Layer 5 of a small transformer language model trained on English Wikipedia (13 layers, counted from 0, width 96).
Take only the direct path to the model's output, skipping the later layers: a vector added to the residual stream pushes a token's score in proportion to its dot product with that token's output vector.

Output vectors of the tokens that the questions are about. A number n stands for (n - 128) times 0.012.
"ed.": 40, 89, 108, 112, 132, 161, 95, 101, 186, 129, 95, 147, 163, 122, 150, 163, 179, 138, 108, 106, 142, 86, 83, 105, 195, 184, 94, 111, 79, 130, 127, 149, 146, 134, 114, 149, 117, 120, 139, 123, 141, 105, 172, 185, 129, 63, 158, 74, 148, 123, 203, 158, 98, 113, 24, 163, 151, 129, 166, 103, 152, 60, 147, 82, 147, 116, 205, 121, 102, 143, 140, 145, 135, 94, 93, 86, 101, 107, 210, 116, 144, 133, 77, 132, 129, 136, 159, 99, 128, 142, 141, 155, 79, 159, 121, 196
" rele": 151, 122, 139, 99, 154, 161, 155, 150, 136, 126, 117, 85, 173, 148, 170, 113, 157, 161, 102, 169, 92, 129, 153, 101, 115, 132, 87, 92, 149, 154, 135, 119, 134, 121, 163, 157, 135, 111, 85, 139, 113, 131, 152, 96, 122, 112, 144, 111, 151, 82, 127, 130, 119, 68, 90, 165, 158, 111, 137, 131, 179, 131, 113, 107, 136, 185, 76, 160, 139, 111, 133, 143, 126, 116, 88, 91, 181, 207, 200, 153, 95, 134, 78, 101, 120, 125, 92, 64, 137, 114, 158, 65, 110, 103, 116, 160
"Q": 154, 130, 169, 133, 119, 174, 127, 107, 103, 100, 117, 85, 121, 150, 182, 129, 144, 124, 132, 131, 102, 119, 118, 149, 116, 125, 84, 177, 123, 118, 54, 130, 153, 149, 169, 76, 113, 137, 121, 118, 161, 134, 123, 145, 124, 135, 148, 71, 143, 135, 147, 172, 139, 153, 124, 139, 83, 100, 105, 146, 145, 115, 131, 112, 79, 119, 125, 112, 110, 142, 144, 109, 114, 119, 156, 125, 133, 79, 158, 167, 116, 150, 89, 115, 126, 115, 137, 140, 82, 103, 161, 141, 109, 141, 157, 197
"---": 95, 120, 201, 80, 208, 168, 95, 120, 152, 56, 103, 151, 98, 108, 244, 189, 140, 167, 42, 190, 12, 181, 100, 104, 183, 48, 38, 185, 74, 134, 52, 56, 122, 172, 142, 187, 109, 119, 49, 122, 160, 211, 111, 189, 145, 166, 239, 15, 159, 97, 162, 208, 134, 119, 71, 221, 158, 93, 114, 102, 206, 38, 115, 71, 85, 181, 163, 181, 88, 81, 199, 99, 100, 89, 63, 11, 152, 128, 247, 144, 57, 178, 79, 111, 175, 77, 54, 108, 141, 127, 212, 114, 64, 197, 123, 240
" his": 139, 69, 97, 90, 122, 183, 78, 123, 109, 83, 110, 96, 173, 101, 110, 144, 134, 132, 132, 115, 73, 108, 143, 123, 121, 131, 94, 112, 140, 140, 69, 133, 138, 141, 124, 176, 101, 173, 103, 140, 161, 119, 96, 132, 182, 151, 119, 124, 118, 89, 125, 153, 181, 170, 108, 134, 178, 161, 150, 102, 180, 135, 139, 90, 152, 135, 140, 187, 93, 88, 180, 108, 131, 89, 111, 95, 152, 161, 165, 156, 103, 155, 89, 103, 83, 145, 116, 152, 139, 114, 128, 115, 112, 164, 115, 195
" she": 147, 103, 140, 134, 144, 119, 130, 132, 140, 102, 77, 127, 146, 156, 121, 96, 172, 109, 89, 139, 82, 90, 157, 163, 115, 102, 79, 149, 160, 116, 136, 177, 116, 149, 151, 143, 94, 125, 110, 135, 180, 145, 140, 116, 135, 121, 132, 125, 131, 104, 117, 150, 180, 99, 95, 162, 130, 96, 158, 126, 190, 66, 161, 70, 113, 140, 162, 119, 65, 115, 80, 99, 135, 78, 139, 143, 133, 181, 174, 153, 93, 121, 152, 99, 121, 136, 107, 141, 146, 122, 166, 112, 112, 172, 122, 138
"ab": 123, 127, 107, 112, 181, 151, 148, 153, 134, 100, 149, 101, 152, 130, 145, 131, 101, 142, 128, 152, 136, 75, 154, 121, 151, 149, 83, 99, 115, 159, 138, 123, 115, 124, 110, 143, 147, 101, 123, 105, 147, 158, 148, 134, 75, 109, 198, 97, 179, 70, 123, 111, 116, 189, 109, 115, 112, 181, 132, 110, 129, 88, 171, 89, 100, 113, 165, 120, 130, 103, 118, 100, 114, 156, 88, 141, 119, 120, 153, 136, 135, 130, 142, 134, 128, 120, 164, 142, 143, 100, 78, 144, 72, 134, 188, 132
"able": 134, 83, 131, 63, 228, 120, 109, 111, 157, 96, 154, 135, 126, 86, 126, 159, 107, 120, 98, 174, 60, 98, 111, 131, 172, 136, 109, 104, 71, 167, 111, 147, 119, 127, 166, 203, 173, 136, 184, 151, 137, 147, 191, 136, 67, 100, 150, 101, 147, 97, 155, 138, 137, 152, 40, 145, 128, 156, 143, 61, 159, 119, 169, 88, 127, 132, 156, 109, 110, 133, 118, 122, 117, 135, 93, 109, 156, 122, 129, 113, 76, 145, 84, 157, 135, 103, 127, 122, 133, 153, 88, 151, 85, 132, 234, 123
" play": 177, 148, 104, 123, 139, 176, 146, 124, 91, 81, 149, 139, 140, 144, 129, 97, 125, 104, 89, 185, 124, 188, 129, 123, 98, 157, 105, 113, 153, 139, 81, 134, 131, 158, 156, 98, 82, 122, 96, 134, 121, 143, 160, 118, 141, 122, 101, 126, 152, 67, 135, 157, 136, 123, 87, 138, 156, 148, 112, 136, 181, 110, 123, 100, 109, 144, 97, 191, 110, 162, 132, 114, 138, 87, 78, 114, 143, 145, 151, 143, 115, 132, 117, 100, 112, 123, 90, 119, 134, 115, 123, 86, 134, 160, 148, 194

Output weights of attention head 0. The head adds the sum of these rows, row i times number i of z. A number n stands for (n - 128) times 0.006.
o0: 141, 129, 177, 129, 137, 78, 141, 173, 120, 105, 189, 111, 128, 193, 121, 128, 87, 102, 85, 149, 125, 155, 125, 167, 109, 107, 87, 86, 174, 148, 98, 137, 133, 156, 162, 138, 134, 151, 108, 167, 152, 157, 113, 71, 193, 139, 195, 64, 94, 150, 79, 169, 106, 136, 84, 120, 149, 127, 111, 147, 83, 96, 114, 85, 105, 220, 154, 149, 85, 153, 103, 78, 189, 163, 137, 100, 155, 177, 82, 95, 169, 99, 126, 190, 143, 86, 166, 65, 167, 111, 82, 82, 78, 89, 131, 138
o1: 137, 97, 189, 137, 74, 118, 131, 104, 109, 100, 125, 124, 133, 183, 128, 88, 154, 132, 110, 122, 138, 154, 121, 124, 139, 88, 181, 111, 132, 72, 161, 163, 159, 107, 80, 157, 126, 144, 144, 114, 100, 158, 55, 121, 123, 61, 100, 146, 176, 129, 117, 163, 88, 131, 133, 154, 136, 138, 150, 178, 95, 113, 82, 178, 207, 166, 126, 149, 143, 145, 178, 116, 123, 105, 127, 135, 124, 135, 160, 71, 71, 111, 154, 146, 175, 116, 150, 88, 103, 66, 115, 190, 66, 111, 140, 124
o2: 160, 147, 128, 96, 194, 142, 116, 164, 126, 114, 136, 70, 129, 68, 73, 129, 96, 74, 113, 126, 83, 160, 92, 139, 151, 104, 54, 127, 108, 67, 124, 174, 110, 67, 123, 148, 127, 173, 150, 151, 180, 130, 138, 58, 171, 206, 169, 192, 136, 85, 90, 95, 115, 70, 164, 119, 141, 114, 147, 80, 177, 120, 147, 139, 151, 92, 96, 41, 118, 106, 77, 148, 165, 115, 119, 152, 134, 175, 118, 187, 75, 141, 150, 157, 119, 135, 96, 155, 131, 173, 174, 143, 185, 153, 185, 123
o3: 172, 180, 77, 134, 67, 141, 133, 123, 204, 60, 104, 98, 126, 140, 134, 122, 123, 139, 150, 169, 110, 162, 113, 97, 132, 156, 112, 160, 147, 91, 123, 87, 123, 147, 50, 131, 138, 127, 86, 173, 124, 67, 74, 127, 116, 109, 101, 109, 152, 134, 104, 208, 175, 153, 145, 138, 137, 170, 152, 165, 180, 159, 105, 192, 133, 106, 144, 88, 76, 162, 159, 125, 85, 95, 94, 154, 138, 79, 112, 102, 157, 145, 123, 168, 120, 151, 175, 146, 116, 82, 151, 116, 108, 122, 113, 82
o4: 150, 136, 150, 164, 166, 130, 151, 97, 72, 187, 177, 134, 147, 120, 162, 157, 199, 102, 94, 139, 134, 155, 121, 87, 131, 146, 170, 65, 182, 157, 174, 158, 79, 141, 96, 137, 122, 117, 111, 80, 146, 116, 113, 105, 132, 117, 114, 167, 28, 117, 92, 165, 60, 194, 125, 121, 87, 83, 58, 127, 147, 89, 129, 152, 106, 118, 140, 163, 160, 158, 115, 93, 120, 110, 89, 146, 166, 168, 163, 191, 92, 114, 141, 153, 161, 64, 96, 137, 76, 190, 89, 120, 78, 89, 171, 136
o5: 115, 133, 198, 122, 63, 123, 50, 139, 101, 202, 175, 56, 152, 133, 133, 103, 78, 115, 108, 188, 126, 73, 144, 143, 115, 169, 141, 137, 99, 116, 126, 100, 120, 125, 217, 118, 153, 102, 86, 135, 118, 119, 175, 140, 81, 159, 182, 105, 104, 100, 84, 121, 122, 108, 154, 90, 156, 168, 93, 114, 113, 87, 194, 140, 91, 213, 124, 94, 108, 124, 94, 213, 139, 89, 122, 88, 122, 155, 160, 154, 118, 62, 160, 101, 90, 162, 140, 103, 131, 150, 192, 147, 154, 120, 163, 144
o6: 154, 124, 141, 110, 152, 151, 186, 166, 66, 89, 103, 138, 108, 103, 154, 147, 120, 72, 87, 108, 202, 119, 61, 169, 94, 149, 138, 173, 192, 126, 144, 61, 99, 139, 205, 129, 138, 120, 177, 75, 143, 144, 105, 87, 134, 201, 148, 114, 75, 133, 101, 155, 169, 102, 102, 124, 172, 73, 133, 211, 127, 67, 187, 136, 74, 130, 109, 126, 110, 90, 89, 98, 150, 189, 122, 139, 180, 152, 86, 160, 8, 120, 115, 151, 124, 59, 155, 146, 137, 110, 175, 38, 164, 143, 197, 100
o7: 93, 98, 114, 183, 165, 99, 140, 148, 160, 139, 132, 131, 102, 105, 97, 123, 109, 181, 109, 96, 200, 148, 137, 152, 159, 110, 118, 127, 80, 100, 120, 118, 122, 174, 135, 101, 163, 117, 118, 94, 123, 106, 108, 178, 74, 84, 163, 136, 95, 109, 95, 85, 176, 115, 128, 145, 57, 98, 114, 130, 124, 137, 163, 187, 130, 118, 177, 101, 91, 100, 170, 159, 80, 78, 187, 87, 141, 159, 98, 127, 160, 101, 178, 118, 100, 207, 163, 137, 167, 42, 123, 160, 145, 130, 129, 171
o8: 145, 98, 196, 116, 194, 129, 103, 138, 143, 157, 72, 119, 147, 97, 174, 119, 111, 116, 128, 89, 109, 103, 133, 164, 153, 111, 90, 115, 132, 122, 98, 94, 133, 153, 129, 175, 107, 119, 110, 199, 116, 141, 78, 112, 141, 156, 131, 107, 66, 117, 67, 133, 136, 110, 166, 149, 132, 79, 118, 110, 180, 126, 127, 123, 131, 131, 82, 126, 74, 94, 142, 186, 106, 97, 163, 186, 115, 100, 123, 153, 163, 165, 165, 138, 177, 124, 89, 145, 129, 131, 133, 173, 196, 70, 145, 79
o9: 109, 138, 113, 62, 174, 107, 137, 119, 128, 140, 145, 153, 140, 134, 120, 158, 107, 180, 146, 173, 156, 131, 176, 126, 69, 115, 142, 90, 121, 74, 157, 96, 179, 146, 134, 121, 146, 115, 120, 120, 134, 113, 140, 140, 123, 110, 80, 114, 193, 120, 89, 148, 151, 138, 90, 120, 96, 108, 65, 140, 116, 133, 117, 98, 146, 80, 96, 143, 137, 113, 158, 150, 118, 178, 128, 97, 95, 130, 139, 105, 176, 162, 130, 145, 113, 117, 150, 168, 69, 162, 143, 182, 117, 152, 77, 111
o10: 110, 155, 176, 132, 172, 176, 97, 84, 69, 128, 169, 145, 121, 123, 148, 142, 116, 119, 115, 104, 112, 124, 90, 127, 117, 99, 144, 99, 124, 162, 137, 154, 128, 201, 101, 94, 125, 170, 86, 100, 142, 188, 157, 75, 137, 86, 155, 116, 99, 97, 145, 153, 91, 83, 95, 175, 126, 135, 149, 82, 139, 143, 117, 103, 149, 210, 63, 150, 178, 182, 141, 158, 120, 117, 137, 108, 114, 159, 104, 174, 112, 107, 131, 137, 26, 148, 188, 56, 117, 109, 141, 96, 141, 166, 122, 153
o11: 92, 100, 152, 121, 122, 127, 182, 106, 118, 73, 124, 185, 88, 175, 81, 140, 133, 163, 70, 140, 144, 160, 66, 153, 105, 138, 188, 130, 92, 163, 149, 140, 160, 49, 184, 105, 131, 90, 112, 199, 133, 89, 104, 193, 135, 141, 144, 108, 98, 136, 244, 64, 128, 107, 153, 158, 143, 160, 99, 89, 121, 103, 108, 133, 112, 143, 156, 119, 97, 123, 114, 177, 167, 133, 103, 107, 61, 180, 123, 128, 115, 73, 184, 123, 176, 151, 99, 72, 157, 130, 103, 150, 86, 127, 69, 194
o12: 138, 122, 115, 91, 80, 146, 147, 181, 103, 91, 174, 177, 131, 112, 138, 115, 117, 143, 110, 187, 141, 173, 148, 126, 117, 171, 74, 86, 145, 162, 153, 103, 164, 177, 134, 75, 128, 123, 121, 77, 135, 181, 103, 110, 130, 96, 131, 114, 83, 190, 114, 179, 89, 118, 115, 105, 189, 131, 117, 172, 178, 108, 114, 164, 129, 117, 162, 130, 58, 120, 162, 123, 143, 57, 70, 108, 114, 100, 154, 142, 100, 104, 110, 108, 145, 186, 73, 163, 174, 156, 100, 150, 92, 120, 124, 110
o13: 152, 67, 116, 152, 148, 113, 87, 131, 177, 102, 75, 113, 135, 163, 156, 166, 116, 146, 66, 83, 95, 76, 206, 110, 82, 136, 157, 147, 106, 130, 101, 45, 105, 90, 185, 149, 193, 125, 126, 195, 116, 151, 160, 175, 149, 161, 97, 98, 130, 157, 163, 154, 205, 136, 165, 104, 100, 112, 89, 116, 124, 189, 93, 165, 116, 119, 144, 150, 147, 107, 161, 134, 49, 141, 143, 158, 136, 69, 86, 161, 143, 142, 141, 107, 132, 131, 110, 108, 84, 154, 125, 128, 74, 71, 88, 174
o14: 117, 133, 81, 108, 181, 141, 115, 147, 158, 46, 149, 132, 127, 170, 170, 164, 99, 132, 160, 116, 146, 100, 211, 122, 113, 115, 108, 54, 98, 178, 76, 171, 78, 110, 110, 117, 149, 196, 149, 97, 133, 135, 148, 200, 85, 127, 112, 152, 34, 135, 138, 188, 188, 137, 114, 102, 129, 142, 117, 69, 177, 212, 181, 64, 171, 146, 108, 130, 88, 57, 166, 96, 202, 116, 138, 104, 168, 114, 132, 132, 142, 202, 71, 121, 132, 154, 119, 131, 72, 129, 95, 113, 78, 119, 77, 111
o15: 141, 96, 162, 176, 110, 130, 113, 103, 109, 157, 155, 107, 108, 144, 178, 165, 131, 120, 134, 153, 81, 76, 160, 149, 167, 147, 161, 162, 159, 139, 85, 90, 180, 114, 148, 38, 105, 113, 125, 124, 145, 99, 109, 112, 76, 98, 150, 185, 73, 117, 139, 150, 162, 173, 181, 136, 136, 147, 55, 126, 105, 150, 73, 109, 115, 69, 99, 124, 98, 138, 92, 121, 171, 119, 156, 164, 134, 125, 106, 133, 177, 117, 136, 142, 199, 127, 81, 167, 154, 167, 54, 104, 169, 45, 157, 104
o16: 152, 169, 129, 104, 93, 113, 163, 152, 157, 112, 119, 211, 136, 76, 71, 140, 93, 98, 156, 148, 142, 149, 77, 77, 121, 179, 118, 125, 159, 206, 170, 167, 73, 103, 125, 94, 112, 160, 157, 119, 123, 43, 58, 86, 122, 187, 184, 172, 100, 144, 143, 74, 141, 158, 205, 119, 151, 105, 161, 122, 44, 111, 119, 144, 174, 129, 106, 155, 113, 116, 175, 122, 80, 115, 76, 145, 158, 119, 135, 63, 167, 134, 145, 147, 93, 168, 122, 147, 114, 124, 161, 136, 110, 146, 38, 116
o17: 148, 109, 112, 137, 168, 143, 160, 116, 114, 140, 129, 155, 111, 191, 182, 151, 116, 137, 121, 118, 126, 167, 100, 122, 122, 116, 104, 153, 153, 129, 109, 164, 150, 159, 144, 46, 82, 86, 139, 170, 73, 142, 162, 83, 148, 122, 159, 155, 54, 153, 97, 112, 88, 120, 116, 119, 173, 154, 115, 89, 108, 89, 74, 153, 182, 147, 115, 110, 112, 154, 130, 183, 97, 124, 95, 175, 73, 123, 140, 94, 152, 137, 154, 131, 141, 143, 134, 105, 102, 115, 141, 125, 142, 139, 123, 107
o18: 111, 115, 103, 178, 185, 169, 167, 117, 128, 126, 135, 69, 136, 182, 101, 109, 132, 72, 56, 147, 115, 132, 124, 122, 118, 146, 140, 134, 96, 157, 129, 128, 108, 169, 89, 54, 156, 124, 138, 91, 160, 87, 131, 106, 170, 149, 87, 143, 106, 187, 84, 50, 115, 170, 113, 163, 152, 121, 105, 142, 90, 122, 124, 111, 127, 80, 132, 128, 184, 171, 117, 115, 154, 107, 161, 141, 130, 102, 158, 118, 175, 121, 165, 74, 130, 175, 90, 141, 120, 176, 93, 178, 135, 148, 95, 152
o19: 154, 118, 45, 151, 65, 134, 83, 140, 137, 161, 162, 125, 145, 85, 154, 170, 169, 180, 91, 106, 100, 105, 92, 154, 132, 155, 108, 146, 98, 94, 142, 178, 115, 127, 132, 62, 149, 116, 133, 79, 133, 134, 79, 119, 133, 70, 131, 46, 86, 89, 225, 160, 120, 154, 79, 140, 188, 128, 144, 95, 160, 135, 96, 48, 63, 134, 194, 181, 164, 126, 88, 142, 168, 191, 151, 150, 122, 116, 214, 188, 74, 128, 104, 132, 115, 111, 105, 163, 133, 154, 110, 83, 204, 102, 137, 163
o20: 139, 115, 128, 157, 88, 135, 204, 151, 123, 98, 141, 92, 116, 167, 185, 79, 185, 175, 89, 156, 128, 139, 139, 172, 123, 97, 91, 129, 157, 93, 136, 120, 60, 178, 176, 132, 123, 52, 98, 182, 177, 102, 209, 127, 114, 112, 191, 109, 146, 151, 160, 146, 135, 83, 72, 129, 99, 63, 160, 74, 63, 107, 138, 188, 91, 154, 166, 174, 164, 173, 89, 123, 153, 117, 126, 113, 112, 142, 183, 84, 141, 62, 86, 143, 170, 157, 128, 148, 63, 58, 53, 154, 111, 136, 139, 79
o21: 114, 159, 159, 196, 122, 120, 154, 138, 146, 78, 120, 158, 152, 144, 174, 104, 87, 166, 130, 130, 125, 160, 68, 165, 143, 111, 218, 146, 147, 87, 123, 100, 108, 134, 140, 85, 107, 56, 48, 128, 123, 137, 193, 69, 162, 85, 187, 98, 109, 192, 156, 106, 122, 111, 134, 154, 115, 92, 109, 158, 64, 142, 98, 197, 59, 68, 160, 116, 91, 122, 110, 124, 177, 114, 143, 99, 103, 102, 128, 138, 135, 96, 126, 148, 108, 201, 201, 130, 87, 132, 136, 120, 120, 155, 125, 141
o22: 137, 111, 100, 126, 146, 115, 131, 56, 119, 108, 151, 101, 165, 133, 161, 142, 93, 161, 169, 109, 125, 74, 139, 117, 180, 166, 201, 91, 79, 158, 148, 125, 150, 117, 153, 172, 125, 118, 131, 110, 102, 203, 179, 186, 91, 81, 89, 174, 80, 98, 134, 111, 207, 184, 100, 84, 112, 148, 110, 81, 151, 110, 200, 116, 124, 102, 109, 107, 170, 105, 149, 96, 143, 81, 108, 88, 137, 126, 199, 147, 123, 158, 103, 114, 126, 199, 100, 152, 110, 100, 74, 156, 70, 142, 45, 168
o23: 116, 95, 133, 147, 90, 139, 112, 143, 104, 109, 102, 103, 164, 85, 94, 73, 181, 153, 94, 79, 114, 98, 112, 98, 156, 181, 127, 141, 137, 101, 179, 88, 151, 115, 107, 135, 168, 81, 159, 149, 165, 166, 141, 202, 138, 88, 80, 73, 186, 178, 185, 160, 110, 112, 98, 143, 140, 117, 161, 79, 136, 143, 126, 91, 129, 120, 73, 154, 156, 156, 142, 123, 81, 133, 103, 143, 138, 94, 148, 139, 150, 105, 90, 155, 173, 159, 126, 85, 141, 142, 117, 185, 97, 177, 111, 98
o24: 99, 100, 133, 129, 131, 165, 138, 107, 193, 95, 142, 121, 136, 112, 105, 212, 106, 173, 103, 111, 156, 136, 176, 80, 184, 138, 126, 174, 68, 143, 124, 93, 123, 139, 93, 122, 133, 111, 151, 134, 76, 182, 131, 157, 116, 178, 112, 119, 78, 170, 156, 101, 100, 181, 101, 100, 116, 117, 106, 98, 165, 72, 77, 183, 132, 129, 69, 153, 135, 159, 96, 148, 104, 124, 143, 77, 103, 135, 52, 162, 193, 104, 125, 155, 124, 85, 165, 181, 119, 157, 80, 140, 132, 131, 106, 160
o25: 101, 109, 121, 119, 127, 107, 138, 80, 82, 203, 150, 107, 120, 145, 178, 119, 186, 121, 215, 171, 94, 126, 137, 83, 86, 131, 73, 144, 118, 111, 168, 82, 126, 175, 133, 124, 152, 151, 70, 163, 99, 108, 132, 164, 154, 129, 165, 165, 80, 93, 145, 125, 178, 149, 117, 150, 115, 123, 141, 144, 114, 182, 109, 157, 109, 143, 77, 111, 106, 86, 49, 135, 155, 129, 111, 123, 134, 95, 172, 120, 186, 54, 98, 162, 160, 71, 98, 126, 195, 134, 155, 123, 121, 188, 113, 82
o26: 162, 104, 110, 157, 194, 96, 168, 125, 119, 123, 124, 79, 101, 151, 88, 145, 83, 134, 110, 140, 180, 145, 158, 150, 122, 92, 112, 169, 112, 102, 125, 92, 163, 114, 71, 94, 121, 161, 161, 167, 129, 119, 127, 112, 146, 88, 117, 84, 129, 111, 141, 135, 146, 135, 170, 156, 131, 94, 97, 68, 149, 148, 113, 44, 143, 109, 76, 110, 129, 159, 137, 135, 120, 127, 210, 185, 93, 151, 132, 112, 150, 148, 123, 146, 144, 162, 126, 132, 133, 107, 172, 192, 72, 117, 101, 120
o27: 141, 157, 187, 131, 146, 74, 144, 147, 96, 186, 176, 114, 139, 123, 159, 181, 83, 94, 176, 111, 120, 144, 108, 87, 127, 123, 133, 206, 133, 116, 140, 110, 134, 113, 96, 64, 186, 120, 89, 117, 99, 174, 157, 118, 61, 114, 168, 117, 140, 69, 110, 151, 101, 110, 161, 92, 115, 82, 145, 155, 88, 122, 61, 195, 132, 146, 106, 136, 65, 156, 68, 152, 126, 167, 147, 134, 160, 122, 96, 135, 79, 180, 187, 139, 93, 61, 125, 137, 89, 128, 146, 124, 182, 106, 180, 143
o28: 141, 75, 115, 142, 137, 214, 134, 144, 118, 160, 129, 200, 120, 100, 32, 94, 199, 96, 120, 132, 162, 162, 76, 115, 103, 130, 69, 125, 137, 77, 134, 112, 18, 162, 154, 169, 118, 190, 109, 123, 138, 107, 151, 119, 70, 146, 192, 110, 114, 127, 184, 164, 74, 110, 120, 125, 90, 108, 139, 92, 117, 168, 164, 108, 124, 159, 173, 155, 114, 193, 110, 144, 168, 96, 151, 100, 128, 160, 110, 150, 129, 48, 92, 141, 137, 149, 123, 97, 107, 112, 180, 129, 147, 155, 118, 107
o29: 128, 86, 108, 141, 112, 118, 134, 144, 107, 138, 173, 74, 111, 147, 119, 123, 151, 133, 240, 141, 137, 125, 135, 193, 163, 182, 54, 139, 146, 117, 61, 37, 188, 126, 108, 125, 179, 126, 159, 102, 143, 197, 74, 133, 103, 180, 180, 92, 117, 80, 80, 150, 157, 131, 137, 97, 109, 143, 56, 94, 130, 132, 144, 148, 72, 88, 106, 111, 212, 175, 61, 86, 106, 145, 181, 153, 122, 118, 116, 99, 123, 119, 152, 148, 132, 97, 141, 127, 75, 134, 158, 101, 162, 103, 163, 164
o30: 167, 112, 187, 121, 103, 113, 125, 79, 98, 171, 105, 175, 117, 125, 138, 160, 123, 100, 184, 113, 187, 118, 125, 114, 163, 87, 103, 108, 99, 131, 91, 141, 160, 144, 148, 204, 91, 93, 99, 74, 186, 188, 184, 110, 79, 139, 159, 129, 134, 104, 113, 104, 154, 128, 114, 103, 143, 127, 170, 154, 194, 37, 88, 137, 172, 223, 82, 129, 97, 188, 108, 105, 141, 84, 130, 90, 132, 121, 123, 95, 121, 169, 119, 145, 119, 122, 79, 108, 154, 122, 172, 112, 132, 74, 142, 117
o31: 139, 99, 159, 88, 190, 157, 134, 98, 138, 137, 178, 118, 78, 173, 119, 108, 126, 112, 99, 141, 116, 154, 126, 100, 123, 142, 100, 97, 123, 65, 149, 76, 117, 172, 117, 92, 146, 127, 133, 148, 127, 159, 87, 81, 168, 151, 150, 111, 112, 117, 141, 154, 204, 120, 92, 124, 135, 155, 116, 167, 121, 140, 108, 167, 177, 191, 160, 145, 158, 120, 120, 165, 100, 158, 153, 89, 161, 128, 46, 77, 65, 146, 168, 99, 141, 127, 31, 117, 162, 137, 80, 140, 123, 109, 119, 162

Each question shows a token from some text and the vector z that the head gathered there. A number n stands for (n - 128) times 0.031.

" r": 138, 143, 141, 127, 137, 155, 168, 107, 100, 110, 157, 49, 166, 88, 163, 101, 82, 74, 105, 135, 132, 127, 213, 132, 64, 54, 71, 78, 93, 162, 168, 120
Pushed up most: " his"

"hen": 110, 167, 168, 146, 139, 140, 165, 99, 95, 106, 136, 28, 149, 84, 110, 96, 83, 78, 131, 155, 163, 130, 179, 171, 63, 59, 75, 80, 100, 149, 136, 128
Which three tokens does it push up most, strongest first? " she", " his", "able"

" K": 91, 132, 145, 154, 122, 148, 198, 98, 91, 107, 144, 39, 137, 104, 128, 110, 68, 93, 118, 161, 171, 153, 188, 137, 87, 58, 71, 90, 104, 189, 148, 117
Pushed up most: "Q"

"at": 152, 162, 123, 166, 137, 137, 182, 92, 79, 103, 134, 41, 162, 85, 138, 129, 90, 89, 153, 149, 177, 166, 181, 138, 68, 49, 75, 73, 113, 173, 127, 123
Which two tokens does it push up most, strongest first? " play", "ab"

" M": 116, 155, 143, 138, 132, 125, 185, 87, 117, 124, 158, 29, 127, 108, 110, 90, 56, 129, 118, 153, 210, 147, 160, 125, 82, 48, 83, 96, 130, 181, 158, 135
Pushed up most: "---"

"f": 130, 147, 111, 151, 136, 166, 173, 100, 89, 123, 139, 41, 153, 99, 170, 101, 61, 85, 131, 158, 163, 150, 202, 126, 82, 67, 64, 81, 75, 167, 119, 128
Which three tokens does it push up most, strongest first? "ab", " his", "able"

"on": 130, 136, 130, 138, 129, 137, 191, 102, 100, 125, 136, 60, 130, 100, 140, 99, 79, 91, 131, 145, 149, 150, 187, 128, 69, 61, 78, 75, 84, 151, 147, 144
Pushed up most: " his"

"he": 130, 150, 142, 162, 139, 141, 178, 89, 80, 100, 139, 61, 153, 105, 132, 100, 101, 79, 146, 128, 163, 155, 209, 143, 75, 64, 64, 64, 94, 146, 149, 138
Which two tokens does it push up most, strongest first? " his", " play"

"if": 137, 145, 127, 134, 135, 170, 180, 105, 89, 104, 150, 37, 143, 90, 146, 111, 71, 90, 128, 153, 175, 136, 193, 137, 80, 58, 65, 92, 96, 175, 135, 128
Pushed up most: "ab"

" to": 135, 143, 139, 126, 141, 149, 162, 104, 105, 113, 142, 39, 164, 85, 159, 103, 77, 77, 111, 140, 132, 129, 209, 125, 69, 58, 68, 74, 89, 155, 173, 120
Pushed up most: " his"

"ers": 137, 151, 113, 144, 138, 155, 167, 95, 85, 117, 144, 44, 145, 98, 172, 105, 61, 77, 137, 162, 163, 141, 202, 130, 80, 62, 66, 72, 81, 162, 123, 130
Which three tokens does it push up most, strongest first? " his", "ab", "able"

"t": 128, 145, 119, 153, 137, 131, 193, 93, 85, 99, 124, 48, 177, 94, 142, 120, 90, 92, 132, 135, 178, 165, 194, 140, 76, 50, 68, 69, 99, 161, 147, 124
Which two tokens does it push up most, strongest first? " play", "ab"

" |": 133, 156, 128, 142, 143, 151, 171, 86, 95, 120, 147, 38, 155, 95, 146, 112, 77, 93, 124, 137, 167, 148, 208, 138, 80, 37, 69, 108, 84, 178, 144, 128
Pushed up most: "ab"

"er": 156, 135, 126, 141, 143, 161, 189, 80, 77, 97, 150, 34, 163, 84, 163, 134, 78, 79, 126, 165, 163, 141, 159, 117, 68, 86, 37, 87, 111, 171, 144, 142
Which three tokens does it push up most, strongest first? " play", " rele", "---"

"ol": 126, 154, 146, 147, 135, 147, 177, 93, 82, 113, 148, 40, 137, 89, 129, 101, 90, 81, 132, 135, 170, 151, 183, 137, 84, 59, 70, 80, 105, 183, 149, 135
Pushed up most: "ab"

"ip": 130, 147, 137, 146, 131, 144, 172, 106, 98, 116, 144, 57, 140, 105, 131, 95, 67, 82, 130, 138, 172, 165, 177, 107, 72, 57, 67, 102, 106, 159, 146, 143
Pushed up most: "---"

"y": 138, 144, 138, 141, 126, 150, 174, 107, 103, 122, 135, 55, 141, 100, 136, 89, 73, 83, 124, 142, 161, 145, 181, 115, 78, 57, 71, 87, 98, 154, 154, 146
Pushed up most: "---"

"use": 116, 147, 154, 132, 135, 127, 183, 99, 88, 108, 152, 33, 143, 95, 129, 92, 60, 113, 122, 160, 207, 146, 177, 146, 76, 56, 80, 75, 124, 167, 131, 121
Pushed up most: " she"

"um": 134, 147, 153, 139, 142, 141, 176, 99, 78, 103, 151, 29, 141, 80, 123, 102, 82, 85, 124, 130, 182, 159, 176, 124, 76, 66, 74, 91, 120, 165, 163, 122
Pushed up most: " she"

"ff": 125, 137, 139, 150, 139, 123, 192, 97, 88, 106, 140, 72, 155, 101, 130, 114, 72, 99, 102, 158, 192, 162, 173, 145, 82, 49, 62, 74, 110, 165, 146, 122
Pushed up most: "---"

" of": 108, 148, 137, 177, 132, 150, 206, 91, 77, 113, 151, 39, 137, 92, 135, 115, 74, 71, 113, 159, 161, 158, 168, 146, 70, 60, 70, 100, 104, 190, 135, 126
Pushed up most: "Q"

"ber": 128, 155, 145, 160, 134, 143, 194, 95, 75, 105, 148, 47, 140, 84, 130, 113, 76, 71, 122, 144, 191, 173, 166, 141, 64, 62, 68, 88, 117, 166, 141, 116
Which two tokens does it push up most, strongest first? " she", " play"

"ld": 124, 138, 147, 121, 157, 161, 182, 72, 88, 110, 157, 43, 138, 101, 140, 113, 71, 95, 144, 156, 173, 139, 201, 134, 63, 47, 70, 90, 106, 167, 146, 124
Pushed up most: "able"

"c": 154, 132, 129, 157, 153, 163, 184, 91, 88, 108, 133, 37, 149, 87, 156, 129, 75, 75, 130, 153, 170, 148, 163, 110, 72, 80, 52, 84, 112, 174, 143, 148
Pushed up most: " play"